Layer 3 of a small transformer language model trained on English Wikipedia (10 layers, counted from 0, width 128).
A neuron adds its activation times its output weights to the MLP's output. To switch it off is to set its activation to zero at one token and run the rest of the model.

Output weights of the MLP neurons that the questions are about. A number n stands for (n - 500) times 0.00075.
n35: 467 459 688 566 622 281 504 421 464 574 552 381 609 304 337 645 531 655 469 655 206 681 625 500 343 572 500 537 770 378 607 652 410 472 511 429 558 510 811 436 437 521 440 474 520 461 507 470 510 352 633 461 565 692 691 310 570 427 401 665 276 550 480 377 609 423 415 318 709 593 765 430 617 560 570 555 573 469 587 385 368 561 420 488 388 542 433 486 514 676 350 537 497 584 441 537 533 529 539 262 738 379 471 503 760 476 405 570 613 623 497 570 335 652 557 580 494 440 432 535 253 534 649 455 667 500 542 643
n84: 475 264 596 412 538 596 231 476 604 307 655 593 642 388 623 582 589 436 434 536 694 351 481 515 653 656 350 462 428 411 303 496 581 589 592 381 565 378 607 382 625 519 458 438 496 424 626 251 251 370 496 468 347 496 487 589 433 551 562 439 419 535 349 618 565 383 562 404 285 512 690 481 539 484 463 26 567 782 675 570 398 456 614 373 672 493 541 416 427 477 550 716 426 509 594 782 238 504 480 605 713 479 472 647 500 520 658 654 325 530 437 421 768 724 417 675 573 508 835 373 559 432 442 384 365 600 307 534
n94: 565 516 452 548 472 642 374 571 428 602 546 432 311 429 517 350 665 500 632 339 777 441 472 325 496 570 358 269 332 610 493 611 350 579 444 526 694 444 388 661 366 489 375 515 416 545 387 313 409 587 657 764 450 649 739 611 533 561 386 571 561 510 255 435 538 465 672 600 529 436 430 493 660 759 427 646 377 619 439 558 672 563 547 383 565 405 417 493 556 471 638 693 400 596 661 274 575 569 518 539 348 708 457 493 344 417 507 638 507 528 398 686 301 215 725 338 413 661 392 584 410 590 367 480 466 550 263 517
n105: 406 400 249 540 583 479 602 533 395 625 504 419 425 507 418 765 394 407 433 559 503 451 486 602 290 312 521 580 258 520 694 391 546 458 559 609 521 576 376 565 511 409 361 583 633 650 653 554 294 602 522 594 397 475 667 480 689 607 391 449 500 541 534 547 481 432 553 613 591 412 510 473 437 406 475 623 459 450 705 667 454 713 229 608 368 500 637 399 637 532 696 586 703 552 449 325 601 741 351 539 480 515 808 346 500 432 439 493 442 408 379 625 260 585 333 278 589 562 423 401 810 555 521 616 522 704 478 629
n123: 446 575 338 425 496 262 527 552 376 562 557 720 442 643 472 364 554 588 583 590 398 712 472 690 366 537 386 350 518 380 400 412 464 489 615 537 624 475 406 448 496 625 414 619 470 470 567 496 451 616 582 585 581 645 483 360 504 594 573 429 570 577 493 467 748 656 366 541 467 608 444 417 215 280 388 585 369 710 446 745 664 612 547 435 576 456 556 486 444 371 429 629 369 749 461 312 640 437 378 443 324 429 657 727 454 395 756 358 695 476 490 827 376 455 580 456 581 298 642 580 587 465 568 507 220 682 602 234
n124: 88 419 313 475 626 428 553 445 383 647 358 269 262 424 599 450 338 297 487 400 552 691 451 551 563 432 503 447 181 592 329 593 523 394 490 415 392 695 603 744 256 549 356 451 553 623 448 618 535 576 531 392 522 624 660 621 400 570 556 273 536 530 461 329 711 551 458 623 656 536 417 535 411 608 476 552 443 437 613 623 756 521 537 403 600 472 558 523 552 480 484 444 376 343 568 606 503 445 568 526 500 478 584 513 542 457 625 497 629 544 375 366 642 452 344 373 426 388 397 549 533 490 646 429 417 556 497 560
n131: 397 481 621 592 388 585 463 460 596 479 476 467 598 342 493 386 324 500 434 489 466 405 544 606 664 554 730 785 567 599 389 513 555 455 529 419 582 300 470 687 544 343 500 338 487 471 290 564 550 500 468 709 565 441 671 655 643 493 603 460 399 624 450 444 460 604 821 482 475 434 545 483 346 380 661 705 513 403 448 649 523 493 528 613 402 520 570 541 406 517 616 701 513 281 546 450 566 586 816 645 507 432 136 483 439 462 672 260 684 613 359 539 275 442 447 207 488 549 643 429 437 363 497 603 311 586 500 517
n166: 533 440 432 701 623 534 574 616 483 496 465 443 422 434 450 538 510 626 465 612 592 409 384 614 461 851 555 608 476 483 691 334 434 604 496 215 809 401 565 688 388 555 504 570 523 341 503 357 547 403 504 546 493 451 672 428 370 665 419 507 534 475 405 440 343 614 693 363 493 413 651 537 486 535 288 548 537 518 385 594 716 792 577 869 532 395 725 527 660 312 459 562 537 724 466 463 715 506 546 375 681 405 437 544 397 342 606 403 375 517 421 632 490 507 688 466 368 710 341 429 325 443 639 598 591 562 514 446
n236: 435 566 555 323 620 602 541 627 303 380 530 595 345 625 460 683 568 244 580 520 541 474 575 595 638 416 629 459 474 453 453 396 519 470 224 691 496 451 381 731 590 534 815 565 550 370 541 471 293 518 583 562 182 485 482 434 350 818 484 504 537 661 348 736 492 459 675 606 602 443 373 485 341 547 755 470 686 638 546 753 637 536 515 698 369 615 463 553 233 443 523 442 387 444 477 411 366 356 445 481 558 304 172 422 643 419 535 331 449 434 345 596 792 668 349 508 466 477 642 454 600 485 515 336 384 443 322 313
n249: 542 490 607 647 394 446 139 361 538 442 363 483 573 507 413 536 554 729 522 451 556 753 511 316 387 738 357 608 539 710 642 591 597 413 698 356 287 376 541 652 376 471 461 527 480 474 521 598 602 525 669 733 385 482 326 512 569 558 630 616 756 617 570 515 432 360 504 396 740 410 650 465 138 643 141 407 441 478 431 471 524 582 471 419 416 622 479 482 640 334 575 445 631 535 526 402 548 364 563 309 605 702 513 493 600 358 327 444 289 427 660 505 441 659 497 512 396 500 504 598 464 514 493 534 409 701 485 760
n260: 473 490 756 414 504 525 319 398 486 273 680 462 504 446 514 475 594 511 413 523 330 520 411 778 518 303 543 279 376 621 294 642 601 504 541 659 439 600 523 715 330 590 425 130 371 530 599 555 444 617 526 278 364 434 205 591 515 416 554 500 535 571 532 515 648 381 573 564 515 457 533 416 450 253 639 504 372 540 685 467 626 556 413 414 504 476 664 461 807 601 403 656 476 487 224 560 541 583 645 507 367 809 395 433 529 602 423 507 404 431 373 248 625 598 580 396 640 389 414 446 591 616 225 598 458 327 632 542
n281: 547 339 384 413 383 260 700 429 690 521 412 559 542 578 477 633 473 427 575 475 360 523 490 788 514 535 388 452 610 702 663 513 520 374 578 427 510 430 598 806 361 436 500 667 571 323 450 485 530 480 585 315 567 621 531 406 483 558 678 635 513 613 553 701 622 500 576 662 371 234 475 418 436 517 541 480 471 682 442 462 463 426 393 604 500 671 444 753 489 445 294 433 631 558 372 781 584 424 405 722 468 515 558 430 537 407 392 352 640 628 464 392 314 539 315 474 558 301 344 494 466 599 425 634 374 497 483 503
n293: 561 608 579 657 696 618 705 516 437 407 477 698 469 546 456 458 600 605 677 368 245 664 515 345 376 132 298 446 538 533 496 579 289 412 655 626 394 504 548 749 669 565 680 619 384 508 681 592 399 705 596 654 428 430 602 310 426 473 553 604 514 610 609 586 504 295 512 675 425 700 521 496 256 551 606 473 331 605 565 593 521 416 744 496 589 446 507 492 794 581 641 583 563 584 407 444 405 589 385 750 290 593 416 440 371 407 719 578 646 876 500 690 415 343 493 403 386 347 556 758 721 507 473 665 456 511 383 463
n359: 424 650 441 459 521 330 527 403 576 431 311 658 682 536 431 242 375 479 457 399 493 475 412 548 605 732 415 485 476 613 455 446 582 665 619 570 366 475 142 420 442 578 461 595 460 344 461 632 524 396 478 386 544 333 471 430 391 374 428 671 693 506 437 507 714 691 775 552 533 468 457 358 255 460 358 454 593 778 504 421 621 515 514 395 598 693 580 677 474 511 472 439 524 688 361 691 446 695 500 622 223 343 604 834 511 424 624 538 346 500 531 391 325 508 659 457 606 287 530 386 460 417 532 456 334 482 649 348
n412: 522 597 208 496 516 573 294 521 326 475 492 410 646 594 706 595 508 275 529 539 408 234 540 413 629 117 484 478 649 417 466 376 717 459 428 643 167 625 423 310 716 427 500 237 666 402 500 714 664 214 208 483 589 579 301 679 458 570 640 461 741 308 468 571 306 540 491 474 500 504 367 623 406 387 613 533 484 492 422 492 410 154 301 412 566 434 572 707 517 557 484 511 536 410 365 683 426 481 627 553 500 320 560 508 870 654 303 456 462 405 488 260 598 883 413 387 267 458 594 396 417 372 475 350 799 623 617 480
n414: 520 397 688 587 381 388 504 561 317 548 511 328 522 445 796 445 566 550 606 680 317 414 557 563 737 230 522 496 371 577 409 644 453 614 447 560 522 320 532 485 437 355 584 539 466 337 604 456 208 538 412 447 675 481 192 782 341 426 710 553 487 503 418 322 446 727 469 667 538 602 537 648 442 351 601 442 651 526 570 585 412 184 507 405 389 303 631 695 512 551 326 470 486 406 451 557 448 676 383 577 334 560 500 639 518 415 623 436 624 521 559 449 388 416 564 318 477 455 492 309 367 752 555 356 369 369 396 659

Each question names a token from some text and the token that comes next. It shows the activations a of the neurons there, in the order above. A number n stands for (n - 500) times 0.013.

Then comes g, the gradient of the next token's log-probability with respect to the MLP's output, scaled to length 1. A neuron's effect is roughly proportional to its activation times (output weights . g). A number n stands for (n - 500) times 0.00067.

"s", then " domin"
a: 507 497 504 500 532 504 494 354 518 517 500 495 513 534 516 503
g: 520 457 611 756 484 454 486 664 610 548 507 341 407 396 240 639 461 499 670 809 541 510 350 463 612 569 264 506 621 566 453 178 380 617 677 540 321 653 657 441 513 629 483 630 339 506 624 622 419 425 455 660 700 305 526 505 773 222 577 418 405 449 698 263 448 404 416 630 365 732 442 480 450 545 589 453 493 475 538 492 612 756 438 403 593 458 438 551 300 572 173 212 700 569 605 404 481 412 604 528 505 463 214 535 144 551 382 687 563 381 509 596 609 547 461 589 539 441 728 535 683 496 372 587 468 444 585 480
Switching off which neuron hurts the next token most? n166

" school", then " into"
a: 498 501 461 502 500 523 506 494 499 526 491 491 466 535 477 503
g: 498 410 452 453 685 478 597 777 552 547 499 558 406 616 369 597 457 550 449 655 528 663 558 233 467 355 414 633 471 564 534 143 446 626 711 666 418 384 455 484 429 676 562 405 261 301 752 450 508 528 112 595 511 234 439 512 693 386 307 324 506 644 629 451 419 454 480 537 353 444 618 425 188 363 626 430 477 508 255 547 445 578 605 465 622 462 303 565 514 368 432 567 319 483 631 675 446 472 600 645 316 444 680 596 418 525 390 323 438 671 436 553 666 669 336 268 234 615 642 605 324 409 523 580 654 581 392 368
Which neuron, switched off, raises the next token's probability most? n293

" to", then " over"
a: 495 541 499 470 494 527 532 491 527 487 498 566 488 494 514 513
g: 560 484 461 407 399 581 459 655 592 415 394 325 611 579 532 419 504 675 544 603 487 421 354 584 500 548 648 377 455 681 488 554 286 353 387 374 503 410 477 483 472 480 417 538 594 365 531 434 391 308 527 682 528 541 742 445 471 712 623 207 708 723 708 411 694 650 371 742 537 507 542 387 431 402 324 486 295 299 287 527 342 437 494 402 556 185 427 428 898 718 755 412 381 382 344 499 537 391 403 496 368 675 381 283 493 505 437 406 526 746 506 550 197 739 422 138 453 546 457 572 437 457 461 582 504 426 552 603
Switching off which neuron hurts the next token most? n281

" construction", then " on"
a: 507 486 473 507 533 533 509 481 500 483 522 501 486 513 529 456
g: 345 468 621 301 520 401 434 599 500 388 495 577 481 864 584 532 588 284 354 542 296 407 493 660 460 459 353 461 555 545 202 479 443 515 607 430 590 188 586 279 499 445 297 427 336 624 713 680 564 756 460 608 535 343 439 503 467 723 362 540 349 389 605 426 713 579 370 471 389 567 659 470 367 381 469 427 398 340 562 225 621 647 713 354 513 370 657 527 631 521 325 416 346 319 355 489 401 413 418 506 235 375 677 473 361 661 546 385 526 382 403 417 386 626 367 278 344 469 407 536 717 481 544 327 446 781 318 464
Which neuron, switched off, raises the next token's probability most? n414

"ial", then " cab"
a: 321 476 469 512 528 512 527 469 428 486 523 486 459 494 504 495
g: 450 503 671 325 495 622 368 302 417 627 451 694 421 843 593 389 437 480 483 282 347 469 693 556 377 560 469 493 375 520 640 708 549 434 374 561 343 485 226 461 574 489 402 274 446 484 443 391 386 417 390 504 768 497 705 451 506 737 352 495 607 495 356 675 317 320 705 569 622 548 548 711 481 332 506 337 364 281 335 496 741 693 662 456 341 547 828 337 612 458 684 584 295 410 499 392 505 485 542 597 559 819 686 499 519 496 600 516 319 445 441 579 612 509 595 491 378 555 576 503 420 152 664 461 680 518 500 492
Switching off which neuron hurts the next token most? n35

"ll", then "ow"
a: 500 489 971 501 545 497 482 568 532 492 494 499 494 503 472 446
g: 438 341 185 765 537 512 448 408 606 555 471 567 334 850 567 273 473 747 577 375 616 567 381 441 601 634 756 586 626 635 582 291 488 342 666 132 459 376 398 502 420 446 671 555 375 536 469 538 321 491 484 635 679 503 601 364 594 578 602 608 218 333 252 450 490 345 489 560 498 461 330 496 398 598 523 530 350 508 464 783 318 646 712 587 538 574 457 300 335 442 169 416 505 618 648 458 649 649 255 495 675 604 497 564 510 423 468 682 303 611 457 637 532 365 544 524 480 589 535 400 574 422 528 599 354 542 552 622
Switching off which neuron hurts the next token most? n94

" began", then " an"
a: 489 570 502 500 510 499 500 483 512 489 571 500 504 458 470 496
g: 494 452 565 460 539 740 365 584 539 218 643 366 489 464 645 507 333 342 583 605 389 491 527 713 438 389 558 309 455 383 800 459 403 424 381 424 633 627 651 560 584 571 635 701 579 781 342 538 515 664 480 792 456 525 279 329 651 350 404 482 177 588 543 419 542 617 556 477 323 356 633 681 495 486 443 550 594 811 464 463 409 516 487 447 485 406 512 676 378 505 491 312 225 459 292 563 400 727 328 634 480 482 493 487 402 577 473 813 706 341 306 438 413 509 284 543 565 705 478 499 703 551 627 624 464 274 475 659
Switching off which neuron hurts the next token most? n359

" transform", then "ation"
a: 493 538 498 516 499 581 502 509 528 478 552 482 569 493 524 525
g: 597 282 494 479 443 555 446 475 605 704 589 367 246 430 441 489 274 328 458 372 602 650 371 156 531 789 436 603 353 450 480 261 321 526 456 413 533 390 696 706 327 550 405 791 629 626 596 499 368 762 494 622 501 489 618 587 454 450 626 470 422 573 665 494 524 573 557 473 430 919 510 436 548 757 396 433 347 483 625 383 829 664 457 526 629 677 342 399 572 310 685 748 513 538 604 397 498 493 593 643 370 454 371 655 552 366 621 513 603 577 495 557 570 571 489 537 607 466 631 612 422 506 680 395 235 612 331 555
Switching off which neuron hurts the next token most? n124

"\n", then "When"
a: 493 488 508 543 543 505 499 505 515 464 522 446 502 471 520 510
g: 573 611 672 367 599 571 477 746 368 595 493 515 462 424 450 523 710 602 516 554 421 357 536 293 571 390 610 730 754 624 373 391 433 553 485 527 405 433 509 342 329 434 507 364 403 200 617 676 409 623 478 489 484 413 484 405 272 576 632 566 437 186 701 508 508 581 531 443 369 288 406 521 197 496 309 389 514 434 83 596 821 464 641 716 366 326 408 372 500 715 604 559 528 582 670 512 585 569 513 631 561 491 347 414 420 638 390 324 526 496 663 584 412 561 429 340 519 700 732 749 373 236 444 516 575 427 582 552
Which neuron, switched off, raises the next token's probability most? n105

" are", then " combined"
a: 486 501 496 504 486 502 476 499 518 604 539 499 470 510 466 505
g: 492 439 562 423 437 674 581 555 585 255 488 329 354 537 577 450 394 651 576 515 751 585 483 174 754 527 524 475 648 431 624 293 583 544 367 465 371 571 266 344 572 743 461 336 581 417 657 409 551 223 343 379 640 440 449 414 355 375 570 554 734 635 615 598 427 554 511 541 691 454 523 621 380 480 439 404 445 480 372 652 354 366 543 472 521 359 486 536 566 454 765 753 591 514 577 489 432 290 787 532 325 501 569 532 431 283 302 533 550 223 637 433 701 633 459 613 186 540 500 698 239 608 471 669 434 263 411 410
Switching off which neuron hurts the next token most? n249

" 36", then " k"
a: 524 519 498 501 487 502 344 498 491 497 501 507 512 480 498 489
g: 476 600 525 304 568 605 478 542 673 585 607 703 497 756 363 420 412 689 457 647 376 497 479 605 286 370 609 457 305 622 331 603 264 673 431 355 283 568 132 388 359 343 523 633 718 372 379 821 293 415 475 530 486 479 300 617 298 495 511 386 633 471 406 579 345 485 569 538 423 638 427 641 547 598 601 509 542 447 488 630 644 787 619 386 482 488 473 424 528 463 406 435 263 450 554 342 363 555 302 456 805 335 562 472 598 501 627 631 685 435 643 309 711 616 449 763 442 616 504 415 464 500 385 566 371 724 626 652
Switching off which neuron hurts the next token most? n131

" high", then " vol"
a: 505 468 537 508 501 479 464 482 527 490 496 500 500 509 556 609
g: 524 594 563 393 432 767 344 503 497 396 415 451 552 428 678 423 637 652 435 578 488 489 319 389 598 457 573 686 464 423 366 425 517 523 467 400 318 853 519 426 236 412 415 786 758 538 483 671 429 584 550 402 637 553 550 537 632 667 462 578 549 668 588 482 549 346 600 403 579 379 475 437 381 517 529 709 697 331 551 724 266 366 731 606 684 619 466 565 292 374 422 105 572 517 284 528 572 613 544 476 447 413 435 502 492 395 517 823 506 541 695 515 492 391 420 631 632 449 309 327 402 794 637 399 490 197 356 396
Switching off which neuron hurts the next token most? n414

" wh", then "y"
a: 507 504 511 585 502 514 550 514 518 525 489 486 497 516 499 487
g: 396 430 191 678 700 585 397 455 391 361 703 500 718 562 474 578 621 632 450 490 388 503 571 332 807 441 353 559 468 558 617 672 399 433 363 526 426 501 527 470 569 289 358 502 450 801 696 837 523 437 654 326 764 374 468 613 648 490 667 557 484 475 710 602 559 498 362 412 377 477 639 655 421 654 438 540 514 661 586 486 289 294 433 737 324 330 578 536 475 813 436 660 287 399 633 361 431 545 511 601 692 500 656 547 449 556 658 617 557 572 533 495 589 518 556 401 903 446 343 544 331 453 610 370 505 407 610 538
Which neuron, switched off, raises the next token's probability most? n236

" opt", then "ical"
a: 466 484 514 514 516 491 532 493 376 476 486 505 500 495 477 516
g: 277 515 499 353 341 550 400 397 407 473 340 461 666 520 721 392 341 463 595 404 230 471 503 530 252 562 651 261 265 565 533 672 443 658 299 554 432 631 420 518 506 304 400 203 716 533 338 556 782 408 561 709 651 541 327 570 560 452 524 398 693 687 522 437 277 414 463 386 531 579 554 526 620 632 535 691 589 641 388 260 605 381 404 427 691 677 696 600 428 463 747 707 469 467 532 380 468 423 334 296 325 483 498 270 370 534 358 521 478 545 698 433 439 301 647 336 668 562 353 518 638 611 535 672 606 347 554 537
Switching off which neuron hurts the next token most? n236

" stat", then "istic"
a: 500 474 490 499 488 501 505 498 511 495 493 567 479 500 501 491
g: 543 550 380 379 337 256 513 609 569 265 530 508 460 340 397 392 528 694 506 573 613 451 483 714 577 571 663 34 599 596 616 460 531 696 498 603 179 477 582 720 289 485 653 481 663 628 379 383 398 331 512 321 388 433 406 461 477 464 829 443 635 592 714 704 595 499 460 477 473 422 455 337 540 474 560 721 481 673 388 637 596 483 415 432 626 519 723 617 358 553 264 453 601 565 529 634 566 316 537 520 523 414 550 132 523 354 367 458 431 533 509 588 338 291 489 708 285 345 700 456 447 599 375 359 405 520 434 602
Switching off which neuron hurts the next token most? n281

"ge", then " trans"
a: 503 518 506 416 485 545 507 502 464 488 429 493 624 507 461 484
g: 558 370 599 274 161 548 552 502 489 256 619 167 426 429 330 404 567 616 509 440 573 406 636 432 589 542 599 683 487 282 400 582 626 389 378 448 462 606 533 495 472 382 336 587 491 307 444 304 562 403 551 449 565 683 483 479 609 423 530 659 503 259 634 690 367 316 514 332 445 559 655 526 507 484 615 405 616 425 293 519 419 492 618 440 560 632 692 584 349 264 452 537 302 352 657 274 86 739 425 466 447 386 343 369 427 702 445 393 353 379 641 491 602 344 443 499 607 389 439 551 184 293 649 376 349 434 337 515
Which neuron, switched off, raises the next token's probability most? n293

" vol", then "ta"
a: 532 493 494 537 525 502 498 380 501 487 512 524 499 470 492 499
g: 374 336 508 361 519 871 655 523 534 468 535 694 514 577 611 676 543 482 244 630 391 297 596 653 424 447 474 255 439 540 498 784 616 625 368 553 470 521 634 531 459 394 230 693 415 474 573 538 492 544 420 446 439 565 330 643 701 421 594 359 488 550 388 539 420 590 687 496 464 661 342 676 483 392 673 690 756 474 488 246 429 391 526 430 270 412 671 467 489 609 355 366 812 302 381 796 301 459 506 522 277 294 552 523 290 493 416 313 565 444 299 467 422 574 505 594 673 393 416 588 654 590 326 649 438 331 580 448
Switching off which neuron hurts the next token most? n166

" School", then " in"
a: 507 448 493 544 517 505 492 439 500 492 502 503 500 517 508 505
g: 508 775 476 365 586 279 664 521 487 516 598 435 577 497 294 494 385 546 540 744 222 378 590 488 384 571 766 700 691 563 516 457 519 560 546 702 518 471 255 505 431 616 467 741 542 542 685 609 524 382 398 624 583 278 657 576 521 522 471 546 551 394 756 628 608 695 509 260 467 604 590 359 546 448 405 783 408 227 630 491 737 606 433 353 750 463 685 511 609 400 439 314 418 474 363 442 354 372 528 279 377 639 480 340 339 663 511 437 618 217 513 471 766 517 436 452 279 543 330 548 538 521 658 402 358 654 474 617
Switching off which neuron hurts the next token most? n84

"ge", then "bra"
a: 506 496 508 529 477 488 513 506 500 545 479 439 600 508 420 515
g: 270 605 543 714 532 336 488 672 573 611 506 465 312 488 368 465 309 679 481 486 754 473 524 534 343 736 399 485 407 628 517 128 374 451 575 330 542 378 974 556 470 500 476 794 518 469 524 324 406 690 485 519 657 387 670 626 570 674 544 358 470 490 440 584 253 346 535 731 456 529 509 429 384 422 208 616 430 374 488 395 477 639 491 553 477 409 568 471 410 463 371 301 478 749 770 392 645 539 639 399 620 467 612 441 349 444 543 497 774 495 355 720 512 536 649 382 458 539 555 585 290 623 609 611 465 391 326 528
Switching off which neuron hurts the next token most? n412

".", then "\n\n"
a: 484 494 502 510 507 497 477 506 492 501 500 485 506 499 504 375
g: 521 452 419 547 751 256 609 462 308 412 693 576 438 516 255 560 535 514 315 495 686 475 524 298 508 361 411 296 391 452 406 448 640 399 576 481 337 620 393 617 705 739 484 669 602 535 520 473 458 795 447 325 725 281 502 422 569 505 685 408 650 602 552 662 654 573 335 589 399 544 256 521 459 608 702 645 404 564 486 324 335 508 545 437 507 485 379 457 653 340 437 680 494 375 216 595 456 313 514 245 390 603 389 651 403 645 561 512 420 345 564 571 390 374 359 253 519 450 222 601 603 511 530 589 780 446 630 199
Switching off which neuron hurts the next token most? n414

" strip", then "s"
a: 492 411 494 463 512 515 504 493 496 491 548 500 477 499 444 500
g: 399 372 624 409 593 643 537 270 524 178 487 491 488 403 668 467 750 572 442 453 391 465 739 592 733 408 431 447 695 550 424 667 605 772 472 498 460 687 466 317 409 611 602 347 375 239 434 279 265 463 408 424 347 528 394 568 646 237 339 552 644 417 599 555 646 398 528 604 372 510 326 328 648 244 685 602 444 650 542 510 557 393 453 595 542 325 453 623 469 626 475 594 768 362 180 479 359 665 485 402 642 289 527 644 639 499 203 481 437 443 221 513 648 659 525 449 467 544 443 363 545 540 379 482 632 449 437 581
Switching off which neuron hurts the next token most? n260

"s", then " to"
a: 515 547 526 523 517 505 502 372 505 499 483 489 538 482 521 513
g: 579 669 418 464 340 457 650 452 599 633 591 592 310 624 340 397 794 534 372 369 581 530 344 589 389 759 338 593 475 564 141 589 363 456 480 464 285 507 494 581 254 489 432 507 724 408 455 513 436 449 327 454 394 492 452 503 368 383 385 173 684 722 614 587 456 550 459 434 477 539 537 553 337 745 456 679 534 475 578 189 448 481 531 635 702 668 411 308 477 460 492 561 911 601 371 478 647 304 629 451 454 379 402 675 714 386 521 411 591 533 515 648 618 405 623 479 656 376 377 693 275 592 496 505 245 547 493 558
Which neuron, switched off, raises the next token's probability most? n166

"pre", then "ss"
a: 497 501 502 504 604 491 499 486 499 516 498 503 513 505 358 500
g: 550 637 326 334 592 491 620 536 436 612 603 517 431 426 461 532 546 552 347 790 545 392 450 609 481 429 548 185 617 234 558 655 416 501 383 557 600 428 273 399 555 383 373 415 473 386 560 279 630 481 427 392 221 624 515 520 369 462 727 499 570 407 573 581 580 676 612 583 699 653 532 362 392 543 556 813 626 423 691 494 461 433 429 541 670 413 450 678 666 327 368 757 619 455 537 508 412 420 501 773 413 365 518 294 618 563 409 284 281 634 512 373 658 501 597 411 94 524 437 749 400 364 677 513 414 608 756 405
Switching off which neuron hurts the next token most? n123

" High", then " School"
a: 522 483 515 720 500 504 483 509 483 459 506 488 472 509 512 493
g: 359 382 605 375 469 430 525 396 562 666 406 612 485 580 449 736 542 515 457 481 585 420 455 403 775 212 708 559 630 566 435 470 669 631 268 351 379 691 465 488 648 415 481 346 470 528 327 365 637 429 503 214 360 497 349 387 617 595 598 555 525 528 518 768 540 411 315 361 87 651 685 419 549 563 574 382 401 584 442 665 560 320 508 421 586 289 464 623 555 630 198 121 400 387 558 468 356 482 593 572 502 377 413 433 444 668 361 535 520 572 667 344 661 312 570 641 414 571 304 467 526 490 451 293 723 567 420 710
Which neuron, switched off, raises the next token's probability most? n105

"P", then "E"
a: 499 515 529 531 498 528 510 482 536 517 511 484 493 441 540 467
g: 620 553 456 516 533 478 551 616 401 766 634 518 363 513 255 355 473 650 624 411 665 508 468 390 461 610 346 633 448 384 545 505 451 464 683 696 346 287 537 558 557 577 506 539 463 284 583 409 457 381 465 249 289 495 778 514 561 398 429 559 144 668 617 606 512 410 578 541 557 509 724 580 473 544 218 442 518 581 544 765 344 697 573 458 623 571 290 638 650 543 282 625 392 430 840 642 552 489 677 604 486 267 416 265 426 335 532 624 651 535 559 551 223 317 496 398 510 209 445 698 419 594 453 458 451 378 711 463
Which neuron, switched off, raises the next token's probability most? n412

" a", then " single"
a: 505 497 457 509 478 507 490 505 511 492 521 515 426 492 480 459
g: 384 416 758 356 447 603 513 637 479 416 234 478 565 523 669 388 510 549 458 529 582 477 518 610 552 377 618 599 652 215 243 447 507 415 520 621 402 504 463 363 532 688 594 284 431 367 424 407 528 594 245 392 526 318 352 559 369 465 275 680 453 803 506 437 622 576 459 190 440 481 544 685 422 546 270 534 692 686 381 410 534 654 565 644 608 398 570 387 371 618 492 476 513 461 695 245 504 510 529 453 408 530 496 693 388 463 564 567 369 307 552 371 737 518 216 320 317 574 431 222 337 404 571 670 310 434 332 214
Switching off which neuron hurts the next token most? n293

" ins", then "ulation"
a: 510 537 501 495 511 502 471 504 496 494 507 497 481 505 506 503
g: 323 267 494 217 485 597 382 414 710 312 473 517 627 502 641 388 652 477 291 359 422 458 638 535 474 365 319 573 390 457 602 388 609 485 555 243 418 342 509 556 414 357 490 619 630 533 579 486 362 616 241 696 383 381 515 483 572 447 440 549 638 693 542 521 550 609 402 261 483 410 413 688 516 483 375 465 774 526 326 261 518 234 480 440 570 512 575 477 450 421 818 282 477 471 531 599 690 391 662 439 612 398 441 359 681 321 439 336 706 547 590 522 670 494 425 240 733 358 773 235 361 518 657 527 495 678 436 338
Switching off which neuron hurts the next token most? n84

"ow", then "-"
a: 509 517 498 538 485 498 527 482 532 673 516 477 489 536 467 496
g: 706 401 365 612 584 488 628 392 469 642 758 501 286 581 483 686 504 655 463 826 607 346 579 687 448 489 562 345 391 513 425 482 373 574 527 446 419 515 762 555 280 415 665 500 672 520 425 415 235 315 319 521 587 562 521 572 291 230 175 362 421 438 533 554 360 394 487 563 324 560 603 612 276 237 279 289 533 718 595 761 441 295 408 392 543 513 505 614 355 441 559 433 318 398 424 464 364 415 560 457 502 565 556 536 564 469 583 441 470 525 620 224 693 650 584 520 588 650 474 564 428 891 521 560 498 422 378 401
Which neuron, switched off, raises the next token's probability most? n249

" for", then " cap"
a: 507 492 609 503 501 509 505 486 506 519 510 500 509 502 482 486
g: 648 714 709 388 343 440 582 404 468 197 483 349 394 712 686 565 425 442 619 252 652 620 425 336 585 555 496 513 438 379 527 393 685 406 604 557 326 517 667 472 417 684 232 554 397 632 556 395 289 319 620 611 368 375 546 422 338 409 312 487 695 380 394 661 487 314 598 640 353 389 472 563 614 573 422 469 587 739 316 386 702 495 497 321 579 453 536 574 471 361 606 544 751 450 593 295 373 240 803 480 380 400 588 436 520 474 372 554 363 621 826 447 520 713 501 544 525 394 420 496 336 728 437 562 315 518 349 600
Switching off which neuron hurts the next token most? n94

" exp", then "osed"
a: 500 500 499 490 544 486 509 498 454 537 427 496 463 515 514 511
g: 579 385 461 545 383 502 689 460 423 395 501 592 635 432 231 519 294 900 624 675 640 612 294 221 517 778 560 563 387 383 418 724 571 390 560 547 438 479 408 477 430 520 566 259 694 261 565 397 493 401 451 633 590 599 568 601 502 499 656 339 656 517 478 548 463 325 479 520 550 493 483 657 611 771 421 706 565 557 434 708 393 620 585 686 424 392 692 482 416 586 478 862 578 557 591 507 648 377 248 364 427 521 416 408 682 352 634 340 429 474 559 596 330 553 490 243 511 647 568 576 560 445 699 702 728 659 602 604
Switching off which neuron hurts the next token most? n260

"ire", then "."
a: 476 523 495 550 501 509 495 482 497 497 495 500 428 491 424 528
g: 485 574 581 657 539 666 529 550 224 351 471 654 506 610 527 439 449 621 331 324 544 568 483 281 447 272 569 479 301 530 582 549 394 548 369 715 485 542 100 494 671 620 533 427 597 577 486 663 551 311 337 372 160 612 164 462 644 590 469 602 568 551 672 470 537 509 544 432 457 484 327 480 635 658 739 534 309 383 444 497 449 329 403 528 454 656 376 363 541 368 445 168 458 462 370 819 370 400 601 367 539 526 636 502 410 643 408 464 454 661 539 535 573 641 601 299 446 493 558 567 791 377 515 605 871 513 407 434
Which neuron, switched off, raises the next token's probability most? n412

"ade", then "mi"
a: 452 530 513 487 495 636 508 454 514 472 536 513 497 505 495 499
g: 563 560 465 216 566 620 540 516 490 700 437 463 270 531 627 343 553 474 801 552 589 548 475 519 415 422 494 470 395 546 353 671 292 245 756 607 458 341 520 364 761 455 228 417 660 654 638 623 441 413 715 378 470 702 500 532 693 633 496 511 327 606 387 485 473 299 362 400 587 507 475 317 439 189 798 583 403 505 269 343 655 636 435 478 465 348 467 568 443 339 400 406 535 344 561 472 420 761 484 341 274 376 442 409 587 576 325 485 479 581 512 437 479 762 494 574 536 388 302 692 555 317 347 397 639 352 324 607
Switching off which neuron hurts the next token most? n166